Layer 4 of a small transformer language model trained on English Wikipedia (8 layers, counted from 0, width 128).
A neuron adds its activation times its output weights to the MLP's output. To switch it off is to set its activation to zero at one token and run the rest of the model.
A neuron's activation on a vector x is SiLU(gate . x) times (in . x), where the dot is the dot product.

Input weights of the MLP neurons that the questions are about. A number n stands for n times 0.0026.
n52 gate: 41 -2 -40 -37 10 -2 20 8 -33 -12 -13 14 14 34 15 6 23 -77 35 19 -15 15 5 -8 -10 17 23 37 31 22 12 -30 20 -50 8 45 5 35 30 7 -7 3 -49 7 43 29 9 55 34 -3 46 -7 -9 9 36 -8 -2 48 -26 43 -7 43 4 -2 -42 -19 7 40 -31 -15 -23 23 -25 -25 16 -34 29 8 -47 0 -28 -15 18 20 -7 6 -33 46 -42 13 32 -2 -2 34 18 54 -14 51 13 6 -10 2 -7 20 -15 20 -19 30 52 21 -28 38 24 41 14 43 -7 7 67 -9 8 0 -45 29 -15 23 40 21
n135 gate: 2 44 51 -64 8 -10 35 2 -45 -20 7 11 7 -5 -5 -15 7 -25 42 38 -11 -7 0 48 -1 -44 21 62 16 -13 -7 -17 14 37 17 -1 -25 51 -9 -41 16 43 -8 -10 -9 8 31 1 -47 -20 17 -8 -25 -4 -21 -5 26 11 -22 52 -31 7 -43 47 1 24 2 10 -5 13 -14 8 2 36 -20 -3 37 2 -1 -6 29 30 2 39 -20 30 -9 17 -38 1 -11 -13 -1 22 28 50 28 23 -14 -6 -34 -23 -21 3 13 -35 -25 63 8 18 20 -48 12 -13 -48 -2 -23 -2 -20 -1 22 -2 -12 -7 -45 -50 -56 -44
n201 gate: -24 28 41 10 -46 24 -7 33 11 -13 7 -15 -38 5 10 7 13 -16 2 0 14 18 -10 -25 -18 -25 12 -39 -16 -14 -21 26 -37 17 -42 7 -32 12 31 10 24 15 -16 47 -39 21 5 -13 -49 -21 27 -7 -9 -49 -11 28 17 0 27 30 17 38 21 -21 -10 11 40 33 13 46 -17 10 35 -17 -34 -25 -39 -2 -15 -24 9 -22 -26 23 11 28 14 28 -6 5 65 55 -36 0 2 32 -17 -3 28 -37 17 -3 -29 49 19 -15 -3 2 -8 30 20 43 36 -62 23 -35 -19 12 -27 -45 -22 -19 2 19 22 -31 -56 5
n216 gate: 14 -7 43 31 45 5 1 45 -23 -69 -14 -26 23 5 -12 -17 24 -2 6 -1 10 1 22 49 -44 -2 -11 -27 24 2 -22 -9 -24 -4 -40 -6 -30 -13 25 -13 32 11 -31 14 70 2 55 -2 8 -7 -64 -12 -35 -5 -21 -30 40 -21 -17 -4 -14 34 26 15 -37 0 39 22 37 -74 -6 8 -62 -7 38 11 -37 18 17 -56 -8 21 16 35 -38 -8 18 -22 -32 -29 -13 11 -6 53 -10 5 19 19 9 -6 33 -25 -10 -11 0 19 -51 -16 -2 -10 39 -12 -36 -26 -32 -16 26 26 32 -21 1 -1 -15 -10 -9 28 -13 25
n250 gate: 1 10 24 -14 6 -12 15 -15 -6 24 -4 17 7 14 -26 21 -11 -26 -37 22 -33 25 16 -18 -1 -42 8 24 27 36 3 -22 16 36 35 62 0 27 -26 -77 19 -34 -23 -40 27 -38 35 -7 -8 -19 16 32 -22 38 -6 1 37 -21 -19 -7 -27 -10 -26 -24 -10 -12 5 55 21 -30 13 -15 -9 -43 -13 32 -44 65 -39 -22 5 -24 -19 3 35 -26 28 -7 -38 -8 -28 13 -21 -19 -43 -27 37 3 49 68 0 -21 2 4 -3 25 -26 -5 54 30 -31 -52 -45 23 19 61 -54 -48 34 -20 -42 45 -62 0 -19 48 -2 -36
n257 gate: -18 9 -25 9 17 16 51 -8 -14 6 -25 21 -2 16 -8 11 7 18 24 -13 2 -3 -7 27 -24 -3 -36 13 -13 -30 6 35 -12 -30 -13 -7 -3 12 -33 28 9 -13 -7 3 38 28 -4 4 -14 12 -6 15 -14 -56 -38 3 43 20 19 6 -30 10 27 -10 -6 -29 -24 -11 6 -38 2 -20 9 28 -25 -10 39 4 1 -30 -5 40 2 22 17 38 -6 93 12 -68 9 -25 -18 -15 -4 11 20 -1 -5 5 -5 38 -3 10 -1 -28 9 -13 -43 2 -52 12 -1 -15 -16 32 5 8 -36 7 -32 37 5 -4 22 9 -27 -19
n281 gate: -11 -2 40 6 3 7 26 -54 42 -22 -9 30 3 45 19 -5 7 -38 -4 -14 -79 -51 -12 -55 -38 44 36 -3 -1 29 51 0 4 40 31 -52 8 16 -3 -40 -7 -20 51 19 -37 23 -8 -40 -17 -23 37 21 -53 24 23 2 0 9 10 53 29 15 -15 -45 -4 -23 5 17 -42 -11 35 14 23 12 13 -14 -35 9 -43 17 32 -38 -8 20 -16 20 22 -39 13 -23 4 -14 36 -17 77 51 29 -24 0 42 -6 -36 -17 -5 19 -23 -40 -64 -21 -7 -9 -12 -39 53 1 -14 0 1 13 43 5 42 -27 21 10 -16 14 -14
n52 in: 14 -15 15 -1 -21 -4 -13 5 -16 15 -24 27 19 36 17 -9 -37 18 -41 -19 -32 -7 8 -48 -7 50 41 -9 -13 34 23 0 -57 -2 18 25 -16 2 26 -4 16 -42 2 -30 -46 5 -29 -55 -8 21 -1 -4 -25 17 -32 11 12 -9 -32 56 4 15 16 13 22 -71 35 48 13 25 26 2 -30 2 -8 20 -14 2 31 69 29 6 -15 -11 41 -37 -6 7 -18 5 -3 -30 14 -2 50 -25 -7 -4 -37 -8 29 50 57 -4 9 -20 31 -14 2 -16 -39 -17 22 5 -13 19 -16 22 -44 -10 -21 -2 30 18 4 2 -17 -7
n135 in: 20 32 -6 -11 3 9 -18 -16 -30 17 22 25 -36 -5 5 -22 -31 -43 -24 38 -28 1 -2 -13 60 2 -46 1 2 -12 15 28 -27 11 -3 -20 30 -25 -10 -36 33 -17 -39 6 44 1 24 10 -30 -28 -20 -19 -26 19 37 -17 6 13 21 53 -48 -24 24 33 -56 9 -28 -1 7 -5 -23 -2 -3 -12 -31 -5 -46 7 23 38 6 -9 -38 21 -15 19 -27 28 6 8 21 -24 32 -4 8 15 -14 19 4 -2 -19 -52 14 28 -35 8 -4 44 50 -46 -13 10 3 -24 29 14 -28 -67 -13 13 -54 -4 19 -1 8 -27 -2 14
n201 in: -30 -6 -30 -49 17 27 -30 -32 -19 -44 -6 -35 -5 -21 18 -58 12 10 5 -68 -2 34 6 14 13 -49 27 13 -44 26 -65 35 2 -8 -4 35 37 -15 -3 21 -6 12 1 8 20 -35 40 -4 -1 2 -7 -2 -11 12 -16 17 -29 -10 -65 28 -4 -5 -22 -11 -34 25 -71 10 -14 -17 70 -10 7 -1 -37 2 19 4 -7 -43 -1 11 -12 34 10 -21 -27 3 -33 25 5 22 16 17 9 -28 68 24 6 -5 -9 17 38 -31 -58 20 42 -11 -10 32 -11 1 29 -12 -5 -21 -54 26 -13 -15 -30 17 25 -5 -22 15 7 24
n216 in: 18 -19 -6 -17 -68 -47 51 32 3 28 4 -16 -4 -16 26 17 -76 -10 -12 -27 1 -21 17 -12 23 -13 -20 24 18 7 1 8 14 5 10 21 17 58 19 32 -5 -5 -64 -1 27 10 -21 -4 24 -15 0 -29 17 -12 -16 -11 1 -10 7 4 -6 57 -28 5 -3 -3 9 30 -40 56 -31 -34 -12 -9 -22 -22 -25 -5 -37 4 12 28 -25 -14 13 37 38 -12 7 -11 -4 -18 3 -34 -22 -37 43 43 -21 41 -17 -8 -15 -22 28 54 -58 33 -18 -16 -1 -23 27 -9 13 17 -21 -11 -19 12 23 6 -9 34 43 -3 -10 14
n250 in: -37 14 -8 36 -53 -20 20 -58 -10 20 -4 19 8 23 -11 -17 -50 23 30 -11 8 -1 25 25 45 -11 36 6 20 -2 -22 2 20 -5 8 -16 -20 13 44 18 23 2 25 -30 45 -15 -25 16 -2 34 36 4 7 -16 29 -51 -21 63 -10 2 11 51 -4 13 -19 6 18 -35 -25 46 -44 -58 -27 13 -24 17 7 -38 -32 -22 -26 1 0 1 -37 19 -43 20 8 -12 56 -18 24 -21 -19 28 18 48 6 -70 -4 -3 -3 20 82 -1 4 44 -5 -1 9 -12 -20 8 -3 63 -26 11 -23 15 28 -9 -20 -57 38 -46 -9 -29
n257 in: 11 -13 13 -25 16 -53 1 33 -27 -12 2 -18 -12 11 -9 -2 28 -10 29 -15 -3 -27 40 22 1 -16 13 12 33 14 30 -21 -24 -75 -32 21 -8 1 -8 36 11 7 11 -22 45 47 1 -38 5 -20 -17 -10 -6 17 14 3 32 17 14 -26 1 34 -23 32 -29 -1 10 13 33 -27 16 -10 -9 10 28 -23 16 5 4 -5 5 4 -18 19 16 12 -39 26 -68 11 24 -38 1 -14 4 15 -34 -30 -9 5 32 19 26 16 26 9 -14 7 -16 -31 1 -17 -36 -3 -52 1 -15 8 6 10 -32 40 32 0 16 58 5 8
n281 in: -36 22 6 -7 -42 -15 -12 -5 -9 21 22 23 -13 2 -13 -8 -37 14 15 -23 -13 23 11 -8 19 0 1 10 -37 60 -5 -8 -7 16 32 17 -14 -38 41 13 -32 -21 26 26 -24 -2 -49 -53 -15 46 -2 13 -12 46 20 26 -43 19 -20 24 8 -24 -44 -40 1 -12 25 -12 -31 49 -12 -6 -15 -24 -9 4 -13 21 2 2 9 -40 17 60 -64 -1 -53 26 -24 12 19 -16 -8 3 -2 21 16 -3 -51 8 14 -11 14 -8 29 -15 -6 -61 40 -16 -21 13 11 -13 1 21 -35 37 16 38 19 39 24 -4 -7 22 4 -63

Output weights of the MLP neurons that the questions are about. A number n stands for n times 0.003.
n52: -31 -17 -24 20 -23 -16 -14 4 -10 -25 -19 4 12 69 -19 6 -3 30 6 38 -7 -14 -27 -42 9 24 1 -25 -7 -13 -14 45 -5 -1 16 38 10 7 -31 30 13 -6 -3 -22 -25 -11 -11 -41 -14 5 14 16 -23 41 -15 -6 -4 2 -7 15 -18 21 10 26 43 2 -1 32 -52 -19 -31 21 20 -23 -15 -22 20 -3 47 24 12 3 -28 -2 -18 -67 -17 -2 -1 -3 15 26 21 -18 35 -3 6 5 -2 18 -46 -8 13 -6 26 -8 7 8 39 7 -3 3 -23 -33 41 -27 20 -6 -16 -48 -15 -57 11 -7 -8 -63 -19 46
n135: -9 60 17 -12 -14 23 5 0 -5 10 -9 -8 8 -38 13 -13 -41 32 37 55 -32 0 1 -20 62 2 2 -20 8 10 41 23 -17 -35 27 -4 18 -40 -9 -27 24 -41 -28 -13 -15 -5 4 -19 -7 9 2 -9 -1 -4 -9 -2 -11 14 -26 14 -13 17 9 25 -1 -22 20 7 6 -1 -25 9 -1 -19 -9 -44 -3 0 3 8 4 -2 -41 4 -19 13 -29 7 -34 -47 1 -24 -11 8 16 -1 13 7 -11 -21 -16 3 -24 26 4 -18 -8 -13 19 1 9 21 44 8 -2 -11 -57 -16 30 -19 36 7 22 5 -17 -32 -43 -15
n201: 37 -16 -32 -16 20 -34 -12 9 -23 -39 3 -17 10 17 -19 -8 -13 37 -31 30 13 14 15 38 11 27 -9 -27 -13 -11 -19 31 -33 6 7 -4 -8 14 -17 49 13 34 18 9 -22 9 33 -8 39 -19 5 4 32 36 -20 -12 -12 -40 -32 -24 -24 28 -27 1 -18 -17 -36 -14 8 -27 2 -23 -13 35 31 25 47 -7 5 26 3 0 19 6 -9 -93 17 -11 -45 22 9 -14 -3 -47 5 12 -5 -8 14 42 -21 -30 -15 -42 8 -19 30 3 11 28 -31 -20 11 11 23 -13 19 5 33 2 53 14 30 -6 -9 11 -4 -8
n216: 18 -24 -4 12 -30 -8 -28 -15 -3 25 -39 20 -2 48 2 -24 -7 -23 -14 11 -25 1 -24 -28 -24 21 -9 21 -15 0 8 -26 -3 16 11 16 3 27 -23 22 -17 -16 3 -51 -9 -3 8 -24 4 -2 1 -48 59 33 -6 -22 -15 -33 38 45 -1 51 -30 8 35 -23 0 23 -5 -3 11 30 23 -9 -49 -12 -40 -12 -3 -10 -28 -15 -9 -53 -16 -26 1 -15 31 -32 16 21 24 -18 -12 -32 -24 20 -7 13 -33 -16 -21 18 14 -16 -35 8 -21 -25 -3 -7 -20 1 16 -18 -9 -7 -16 -15 -30 31 -16 22 -3 55 13 26
n250: -15 -23 -27 23 -6 14 -2 -30 -7 57 -28 40 27 -17 -23 9 -8 21 25 51 26 14 9 22 -12 5 34 14 14 -8 -17 34 -13 -7 28 2 18 8 28 -55 10 -5 -3 -15 48 0 -19 13 -3 16 31 6 -53 27 35 -28 38 15 -19 -35 -10 -3 31 34 -13 5 9 -44 -11 4 -1 -45 11 -14 28 29 -26 -7 -23 -3 4 38 -29 -10 14 58 19 -8 -41 -25 -11 -1 -41 -3 -13 44 20 -19 6 -11 -32 -37 -12 20 3 35 -3 -3 -20 38 -20 -27 -14 -14 38 7 -9 9 -62 -10 8 0 -34 -50 31 1 -11 -5
n257: -18 10 -1 8 19 8 -37 34 -18 -1 6 -18 -13 -3 3 -15 68 11 27 -19 -26 -38 1 -3 13 -1 3 -6 -1 13 25 -48 -24 -37 1 22 10 4 48 32 14 5 5 -5 1 -10 23 -41 4 2 -14 12 21 1 -15 9 20 15 -10 12 -23 19 -16 -13 -19 13 21 -11 -9 -13 1 -23 -36 1 -2 -10 25 25 3 27 14 30 28 7 -29 -34 8 -8 -21 -10 -6 -57 -19 35 -12 -22 32 -1 0 17 15 -46 26 13 18 22 6 13 -7 -5 -8 -9 24 -44 -5 -3 32 -23 22 -21 20 5 -6 14 5 -11 21 15
n281: -26 -14 -4 7 -23 -3 -41 -12 -37 1 40 -50 28 14 37 34 3 -4 17 19 17 27 -5 -14 1 -3 28 0 6 -12 12 -29 31 13 0 3 -11 6 0 -18 -1 -28 1 -15 12 31 -36 16 -34 -1 41 -35 -46 -17 16 -15 -4 -11 40 44 22 -2 -27 40 11 -41 23 -22 2 40 -3 -9 25 3 7 -22 5 -7 19 39 -10 -33 19 -24 -2 24 -5 -13 -53 -30 5 -26 34 -1 12 -7 25 -29 16 -10 -3 -5 18 0 5 91 8 51 6 38 -59 9 24 16 -18 6 -5 -11 -15 25 22 8 -21 37 -12 37 -10 18

Each question names a token from some text and the token that comes next. It shows the vector x that enters the MLP there. A number n stands for n times 0.069.

Then comes g, the gradient of the next token's log-probability with respect to the MLP's output, scaled to length 1. A neuron's effect is roughly proportional to its activation times (output weights . g). A number n stands for n times 0.0038.

"ers", then "hip"
x: -10 -38 -20 18 -10 8 -32 52 19 -2 -10 23 11 -22 -44 -6 -26 -13 31 13 7 -49 -10 -10 40 1 -3 -9 -7 0 2 -23 11 -9 6 6 -16 27 -3 7 18 40 -21 9 13 -7 -49 30 36 -11 28 -22 -36 21 4 -2 -32 -26 -10 -5 17 12 -42 -4 7 1 13 1 -17 1 1 -25 -13 39 13 20 5 11 -21 -4 15 44 -37 11 7 -21 0 -2 14 13 -2 -6 40 50 29 19 -11 -4 25 23 -1 -12 4 16 24 17 -9 -16 19 1 -23 21 6 -3 29 -4 26 12 -23 5 -5 4 -1 -10 -13 -15 16 4
g: 31 15 10 7 -19 -24 14 -6 -58 5 15 16 -10 -4 16 3 6 -12 -19 -41 -15 -34 -16 20 28 -27 19 17 20 -2 -2 14 -13 -4 23 -2 15 -12 -22 6 -14 30 13 -30 25 -13 -35 20 -9 2 2 -9 -10 23 6 -15 9 -16 -5 14 -18 17 51 2 19 -18 49 32 -19 -1 -22 34 38 2 -13 3 26 -4 -14 29 -14 19 -43 -5 6 25 1 34 -38 -45 -52 55 8 11 12 16 13 19 -19 -38 5 11 -7 5 -13 7 46 -24 -11 39 -10 -30 5 36 23 22 2 -1 35 -13 67 -2 3 58 22 -26 21 1
Which neuron, switched off, raises the next token's probability most? n250

" The", then " M"
x: -33 -22 -8 2 -10 12 -3 -6 10 -33 -4 7 41 -40 -44 0 -8 2 0 48 25 -34 -12 -3 22 -7 24 1 -10 4 12 0 17 52 -2 -1 -13 37 -10 0 -1 11 4 -8 26 37 -29 30 4 -18 3 25 -38 35 21 13 10 8 0 -16 -24 -29 -12 5 13 -5 9 9 4 4 11 -15 -24 -1 12 29 -8 -2 -16 -13 31 6 -25 10 28 -35 -3 4 -6 -4 47 -3 -25 13 10 30 -3 -3 -10 -19 2 -10 -2 7 -29 43 -8 1 -11 15 -6 -2 -3 -38 -10 6 -15 20 -38 25 -43 -13 7 -35 1 8 -9 -6
g: -67 -33 -15 9 1 7 -28 -40 -4 19 9 33 14 36 -32 9 14 -30 -21 -5 26 -46 7 3 -19 17 -4 -11 48 23 -9 41 9 -38 3 43 -17 -5 -37 -12 18 47 -1 5 2 12 -44 -7 2 -5 13 49 -3 -12 5 -3 -6 -15 -36 16 -12 -4 -23 2 22 30 61 27 11 -8 -5 -37 8 -22 78 -12 16 -16 53 8 -12 13 18 -18 10 -8 7 -3 46 -9 2 -1 27 15 20 15 -11 5 -24 25 -13 -2 -23 14 20 32 -15 -17 -26 -36 -9 11 12 -15 -4 -33 27 -17 2 11 10 -1 -6 -3 4 1 11 4
Which neuron, switched off, lowers the next token's probability most? n250

" E", then "duc"
x: -4 -42 -20 13 3 -2 24 -1 -21 -23 -26 12 21 -24 -39 -9 -1 -17 -4 67 -13 -28 -38 14 41 -18 9 16 5 6 18 14 37 6 -7 -33 -13 2 -15 16 -8 -11 6 -6 6 23 -30 -30 17 -30 9 22 -30 18 26 18 10 -15 6 6 -29 -10 -30 -17 1 12 8 -4 -5 -10 -3 -16 -18 30 9 26 6 -18 -11 -26 -12 30 -7 16 -3 -37 -23 19 13 6 34 9 6 8 4 22 -18 -23 -10 -14 11 -1 8 21 8 62 13 -1 -2 21 -26 35 7 -29 -6 8 0 4 -35 7 -27 -20 -8 10 21 -10 2 5
g: 25 -20 -35 -17 -23 -51 20 27 23 28 27 3 -15 32 43 -1 28 -6 -30 -59 -30 -9 34 76 15 4 -5 0 3 10 3 -13 -6 1 -26 -10 -16 -21 5 20 6 -1 31 -18 6 -13 3 3 24 15 1 -41 31 3 14 -5 10 31 -29 2 24 -18 -3 -29 -15 4 6 3 -5 -48 -14 -28 2 35 29 -15 2 5 -11 -19 -46 24 50 -21 32 1 10 -3 -6 -20 55 14 -10 -38 -12 -31 3 -45 11 -8 -28 -10 50 9 -32 16 -8 -28 -23 -29 20 -7 -5 -17 -15 -43 -12 -28 3 3 2 7 -3 22 1 7 3 9
Which neuron, switched off, lowers the next token's probability most? n257

"%", then " from"
x: -18 -41 -6 8 31 32 -34 1 17 -10 -15 21 4 -27 -3 0 -12 -33 6 2 -1 -25 -23 5 9 -4 31 0 6 -17 29 -12 11 -3 7 19 0 21 -24 -1 33 -9 -24 2 -7 5 -15 17 33 -10 -4 -11 -32 25 11 12 -28 -27 4 2 7 -15 -82 -14 3 -39 -20 -11 -19 23 9 -9 -29 27 10 19 -20 11 -17 -12 16 37 -35 2 52 -35 -16 1 7 13 -3 10 36 14 6 -2 -28 15 -1 13 -4 55 3 2 2 25 1 -2 2 32 -11 23 17 -9 10 14 13 -23 -4 18 -18 13 37 -19 -21 9 9 30
g: 8 12 21 -18 20 15 10 30 24 19 -5 12 4 12 -17 -9 14 -25 22 -30 -22 -1 30 -4 -32 -39 -25 17 -4 -10 13 9 32 11 -3 -32 -1 -4 -26 -10 -18 10 -26 24 -21 13 31 28 34 25 -4 -11 18 27 20 16 18 -17 22 8 20 16 13 -3 -25 21 56 -32 2 -31 -30 23 -33 -32 46 -11 -22 -34 -51 31 -17 -14 11 53 18 20 0 5 33 -15 19 6 -31 30 -18 51 -3 -12 -17 -30 9 12 -35 31 -27 8 -53 21 37 -1 -1 -12 -35 -37 6 4 8 -1 8 19 -5 -12 56 34 1 -3 18 1
Which neuron, switched off, lowers the next token's probability most? n201

"ions", then " —"
x: -18 -34 -4 14 -19 6 -45 1 37 -15 5 2 23 -23 -28 26 -23 -5 -13 -4 7 -56 -33 -2 -1 -23 18 -13 -15 16 -8 -18 -11 -23 -3 26 -12 28 -29 6 -4 15 -36 -8 0 3 -16 36 21 -49 28 -22 -28 16 14 -9 -22 -22 -16 1 15 -13 -28 1 2 -23 9 -7 -2 11 9 -34 -20 27 8 -4 -3 -7 -28 -9 21 35 -31 9 29 -34 -3 13 16 17 5 14 22 13 11 17 -34 23 34 -8 -11 4 0 20 8 8 -5 -12 8 -13 -30 22 8 -4 32 -21 -3 11 -38 13 -11 -11 25 -44 -22 -16 0 -13
g: 0 -25 -39 -30 -6 -35 -22 -32 -22 2 -21 -1 -23 27 4 -36 -1 4 -57 -7 6 49 31 -33 40 25 25 1 6 22 -38 -33 -25 -1 -1 -1 28 -13 8 34 10 -3 -20 36 17 -1 19 -19 -60 -6 -21 -12 -30 2 -1 -2 -14 0 -12 -12 -43 -20 14 3 -45 13 -16 6 -21 -9 -19 0 5 25 13 24 -2 27 49 34 45 2 39 -38 22 -22 3 -16 -4 -14 -2 -4 -19 -56 11 -26 42 19 26 -7 -9 1 -3 -18 32 7 23 14 -5 19 5 20 -14 5 11 25 -11 -17 -4 4 -11 -9 -20 -66 9 -16 -2 2
Which neuron, switched off, lowers the next token's probability most? n201

"ad", then "is"
x: -26 -7 -2 19 1 54 13 9 0 -27 -6 -10 -12 -8 -56 3 -45 8 6 11 24 -80 -15 22 34 0 19 -16 -20 -8 -15 4 -5 -3 -17 -8 -29 22 -29 -15 7 -7 14 -16 -18 9 -28 -10 10 -4 -8 13 9 -20 23 8 -44 25 15 10 -17 11 -22 22 16 27 5 -10 8 9 23 26 -10 -1 2 1 -5 8 -4 -24 29 -3 9 11 7 -30 -27 12 25 7 15 0 9 13 -3 -12 8 -36 -23 3 -42 26 5 -9 23 32 1 -18 15 31 -3 -6 20 -8 -8 -9 28 -10 -43 27 -7 35 -21 -44 16 13 13 21
g: 17 11 25 1 -1 -7 3 -11 -7 -35 -31 -15 -48 18 10 -27 17 -19 -34 3 42 -8 -10 3 -11 6 -30 23 39 4 8 -2 19 21 -19 3 -29 -18 -22 -8 15 10 -15 -46 12 -7 5 6 -9 8 -11 -49 -20 91 -3 35 12 19 25 10 -16 47 36 31 10 -4 20 -2 -27 8 15 33 -9 31 -45 22 -35 5 -3 -19 -13 -17 -49 -29 36 -12 7 -5 -14 -4 -5 11 -1 -13 38 -11 -9 -43 26 42 -16 -15 4 -17 -5 -34 0 -31 23 52 -6 -14 -13 -16 -4 -24 -7 -18 9 2 5 21 -19 44 -13 6 -17 -14
Which neuron, switched off, lowers the next token's probability most? n216

"orth", then " so"
x: -7 -10 2 29 0 23 -2 20 26 -18 -38 12 -3 -24 -10 -13 -44 -31 -16 -22 2 -34 -12 21 16 -5 23 9 -43 -23 -19 -2 12 44 -2 -15 -8 31 -41 -16 14 2 -10 -24 7 -8 -32 27 12 2 26 -28 -12 9 -15 0 -12 -26 2 -16 4 -13 -51 20 -1 -27 7 12 11 13 17 -18 -36 -8 15 37 -11 -6 -20 -10 1 -4 -2 15 2 -12 -15 9 9 32 66 16 26 16 -13 8 -20 14 4 21 -7 -11 9 4 19 22 0 21 10 40 9 18 7 -21 -27 -30 1 14 -39 15 -33 17 -4 -1 -21 -10 19 35
g: -14 29 -3 -4 5 -10 -7 30 25 -11 1 8 33 -14 -10 30 -38 38 -15 45 4 30 22 -3 -21 -10 13 12 30 44 -28 -5 -13 -13 -7 -11 1 -51 14 -2 -39 14 -17 9 11 -4 30 11 -1 20 -24 2 -30 29 -30 -10 14 24 33 29 -13 -21 27 7 -26 11 -15 38 6 3 -27 22 26 -12 -13 16 8 -33 8 16 -13 -34 10 60 40 -14 -52 9 -51 14 11 34 12 -9 -12 40 0 -14 -42 32 -39 -13 12 44 13 -15 25 19 25 -18 -16 21 35 -36 9 2 12 29 -4 2 16 6 26 -23 18 30 -11 -16
Which neuron, switched off, lowers the next token's probability most? n201

" c", then "e"
x: -2 -74 -11 5 9 18 -5 27 -4 -16 4 26 39 -17 -36 -4 -8 -5 -2 39 -15 -19 3 -6 12 8 18 10 6 12 -28 25 21 27 -4 -14 -9 14 -43 -2 -11 -29 -3 9 -13 24 -56 1 23 -54 7 15 -55 24 14 7 10 -28 11 -14 -4 -5 -73 0 -4 -8 20 -14 -1 19 21 -17 -32 4 16 5 9 -10 11 -5 13 25 -9 3 -20 -2 21 1 6 -10 2 2 7 3 -28 13 19 -12 -8 -5 -4 -21 -8 17 7 52 20 -25 21 6 11 16 17 -21 2 -13 -6 2 6 -2 -32 2 2 -7 7 11 -9 -6
g: 5 11 -42 16 -30 30 5 -68 -18 25 -15 -30 4 -4 -34 1 -4 -1 13 37 17 -33 -4 17 -23 -23 27 -1 -4 -32 -20 34 33 7 -14 -3 -6 -18 -9 -22 -25 -21 -7 -28 4 -31 -19 -18 13 50 23 0 -6 11 28 11 -26 -24 -19 -19 5 24 -28 -23 6 10 26 45 18 -24 5 -3 0 -2 -1 -37 -25 25 17 42 32 -9 -23 12 23 -17 31 4 -30 57 2 -29 28 5 17 31 50 -10 3 -20 19 -53 -14 -37 -8 19 -15 -3 -6 9 -20 24 -18 53 31 -11 26 11 14 -6 -22 10 -4 -3 13 -3 35 12
Which neuron, switched off, raises the next token's probability most? n250

" (", then "or"
x: -40 -42 -11 3 -19 20 -19 -23 -8 -23 27 20 37 -22 -28 -16 -27 -26 -27 31 8 -41 3 -6 45 -11 41 3 0 15 7 -6 10 31 6 10 -2 21 13 18 -17 2 -16 -16 -8 -2 -25 2 5 -21 9 -25 -49 25 35 9 19 -2 11 11 -1 -12 -17 4 -1 -43 7 -5 12 -15 -16 -40 -7 1 14 14 -3 -29 8 -2 21 20 -40 17 -22 -26 -37 5 -24 -27 28 12 -6 -17 -2 3 1 -29 -7 4 -3 -15 -8 3 -8 25 0 -6 -4 5 -22 -19 -3 -37 15 12 4 -6 -4 10 -19 -12 -45 -2 -10 40 14 6
g: 46 10 -3 39 -2 1 16 2 12 -22 5 5 26 31 13 -56 -31 4 7 -4 2 -10 10 -25 25 7 16 -36 -2 26 -10 9 -21 12 17 25 -38 -23 -14 -35 -11 10 16 31 1 -12 -24 -2 26 -26 -9 14 -11 49 7 -17 15 -10 19 14 4 18 -4 2 24 18 25 42 -49 19 37 38 -22 -12 23 -28 -1 -18 -1 -46 0 33 -4 5 -30 32 3 -2 -37 19 -2 39 0 -7 0 -2 26 -8 -22 6 -11 -52 8 -16 13 19 -45 34 -44 -35 34 23 36 -16 18 11 -16 40 49 -11 28 17 20 -12 3 -25 -23 -7
Which neuron, switched off, raises the next token's probability most? n281

" from", then " C"
x: -18 -40 -4 18 -23 34 -29 12 16 14 10 32 20 -22 -13 26 -35 -2 11 37 46 -45 21 10 21 -24 24 15 7 2 -9 11 19 18 12 13 -24 3 -20 12 -2 3 -4 -36 10 21 -14 16 35 -8 22 -10 -43 23 -1 -17 2 -22 -3 -12 -17 11 4 -28 11 -7 -2 -6 -3 -3 -3 -49 1 23 14 52 -38 -11 -22 -22 8 27 -16 13 -11 -28 5 21 -6 0 31 10 -2 0 -22 27 -24 -10 -16 -8 4 -30 -15 1 -11 18 -10 -8 -3 -4 -2 23 -11 -33 -7 3 8 -18 -10 9 -33 1 7 -38 23 9 24 13
g: 7 -11 -26 -18 1 5 33 19 35 25 1 4 26 1 12 -25 -1 -18 -20 -19 -6 -56 -21 25 14 -1 0 7 -1 -5 15 16 34 34 -39 11 9 -2 20 -17 5 35 15 -23 -7 -14 -9 -17 19 -3 -72 -34 7 -16 11 -1 15 24 -1 -19 -11 9 -6 -27 18 -15 -33 60 24 13 52 -5 26 -7 7 -12 1 4 68 -12 34 -21 -38 -6 10 -28 20 0 -40 -49 -16 10 11 -28 22 22 13 -19 30 -24 16 22 2 -6 -15 -1 4 19 10 -6 -20 1 54 24 -12 38 -1 -15 20 35 -2 -42 2 10 -36 11 -25 29
Which neuron, switched off, raises the next token's probability most? n250

" stud", then "ies"
x: -13 -59 -19 -9 -11 28 -20 8 5 -32 -9 -17 12 -35 -20 17 6 -19 9 43 16 -45 -15 24 28 -18 9 -30 7 -9 -6 -5 -8 54 -22 8 -4 0 -35 -7 -26 -14 -9 -39 8 19 -39 21 10 9 5 -18 -12 18 3 -15 -9 1 1 14 0 17 -28 7 18 -9 -8 -23 23 -20 -5 1 -36 3 57 -2 -1 -14 -6 -14 5 27 -32 0 29 18 5 -3 24 3 5 27 -6 8 -37 14 -10 -1 4 5 19 -5 -46 18 -1 18 -6 -27 0 -7 -7 3 -2 -52 4 -2 -20 -12 -16 11 -50 8 -15 -27 -13 -18 -24 2
g: -5 20 53 27 -44 -24 -14 -30 -7 25 -5 -26 -32 -29 -16 42 22 -20 -35 0 13 21 -29 49 15 -7 33 -13 6 24 21 11 -15 -9 -1 -5 -35 -13 22 -33 -64 5 -14 10 19 -18 14 1 14 2 26 -20 -13 20 13 23 -1 -15 33 -22 3 -11 -16 41 -39 -10 -25 8 -7 -2 11 38 24 10 11 -18 28 24 -2 -19 31 26 -36 1 43 11 -44 -4 -61 -2 -14 19 -2 3 41 -16 -20 -5 4 0 5 -28 15 25 13 8 22 20 36 26 -17 -34 -6 16 15 -1 -7 7 -2 -3 -16 45 31 24 8 14 38 -10
Which neuron, switched off, lowers the next token's probability most? n281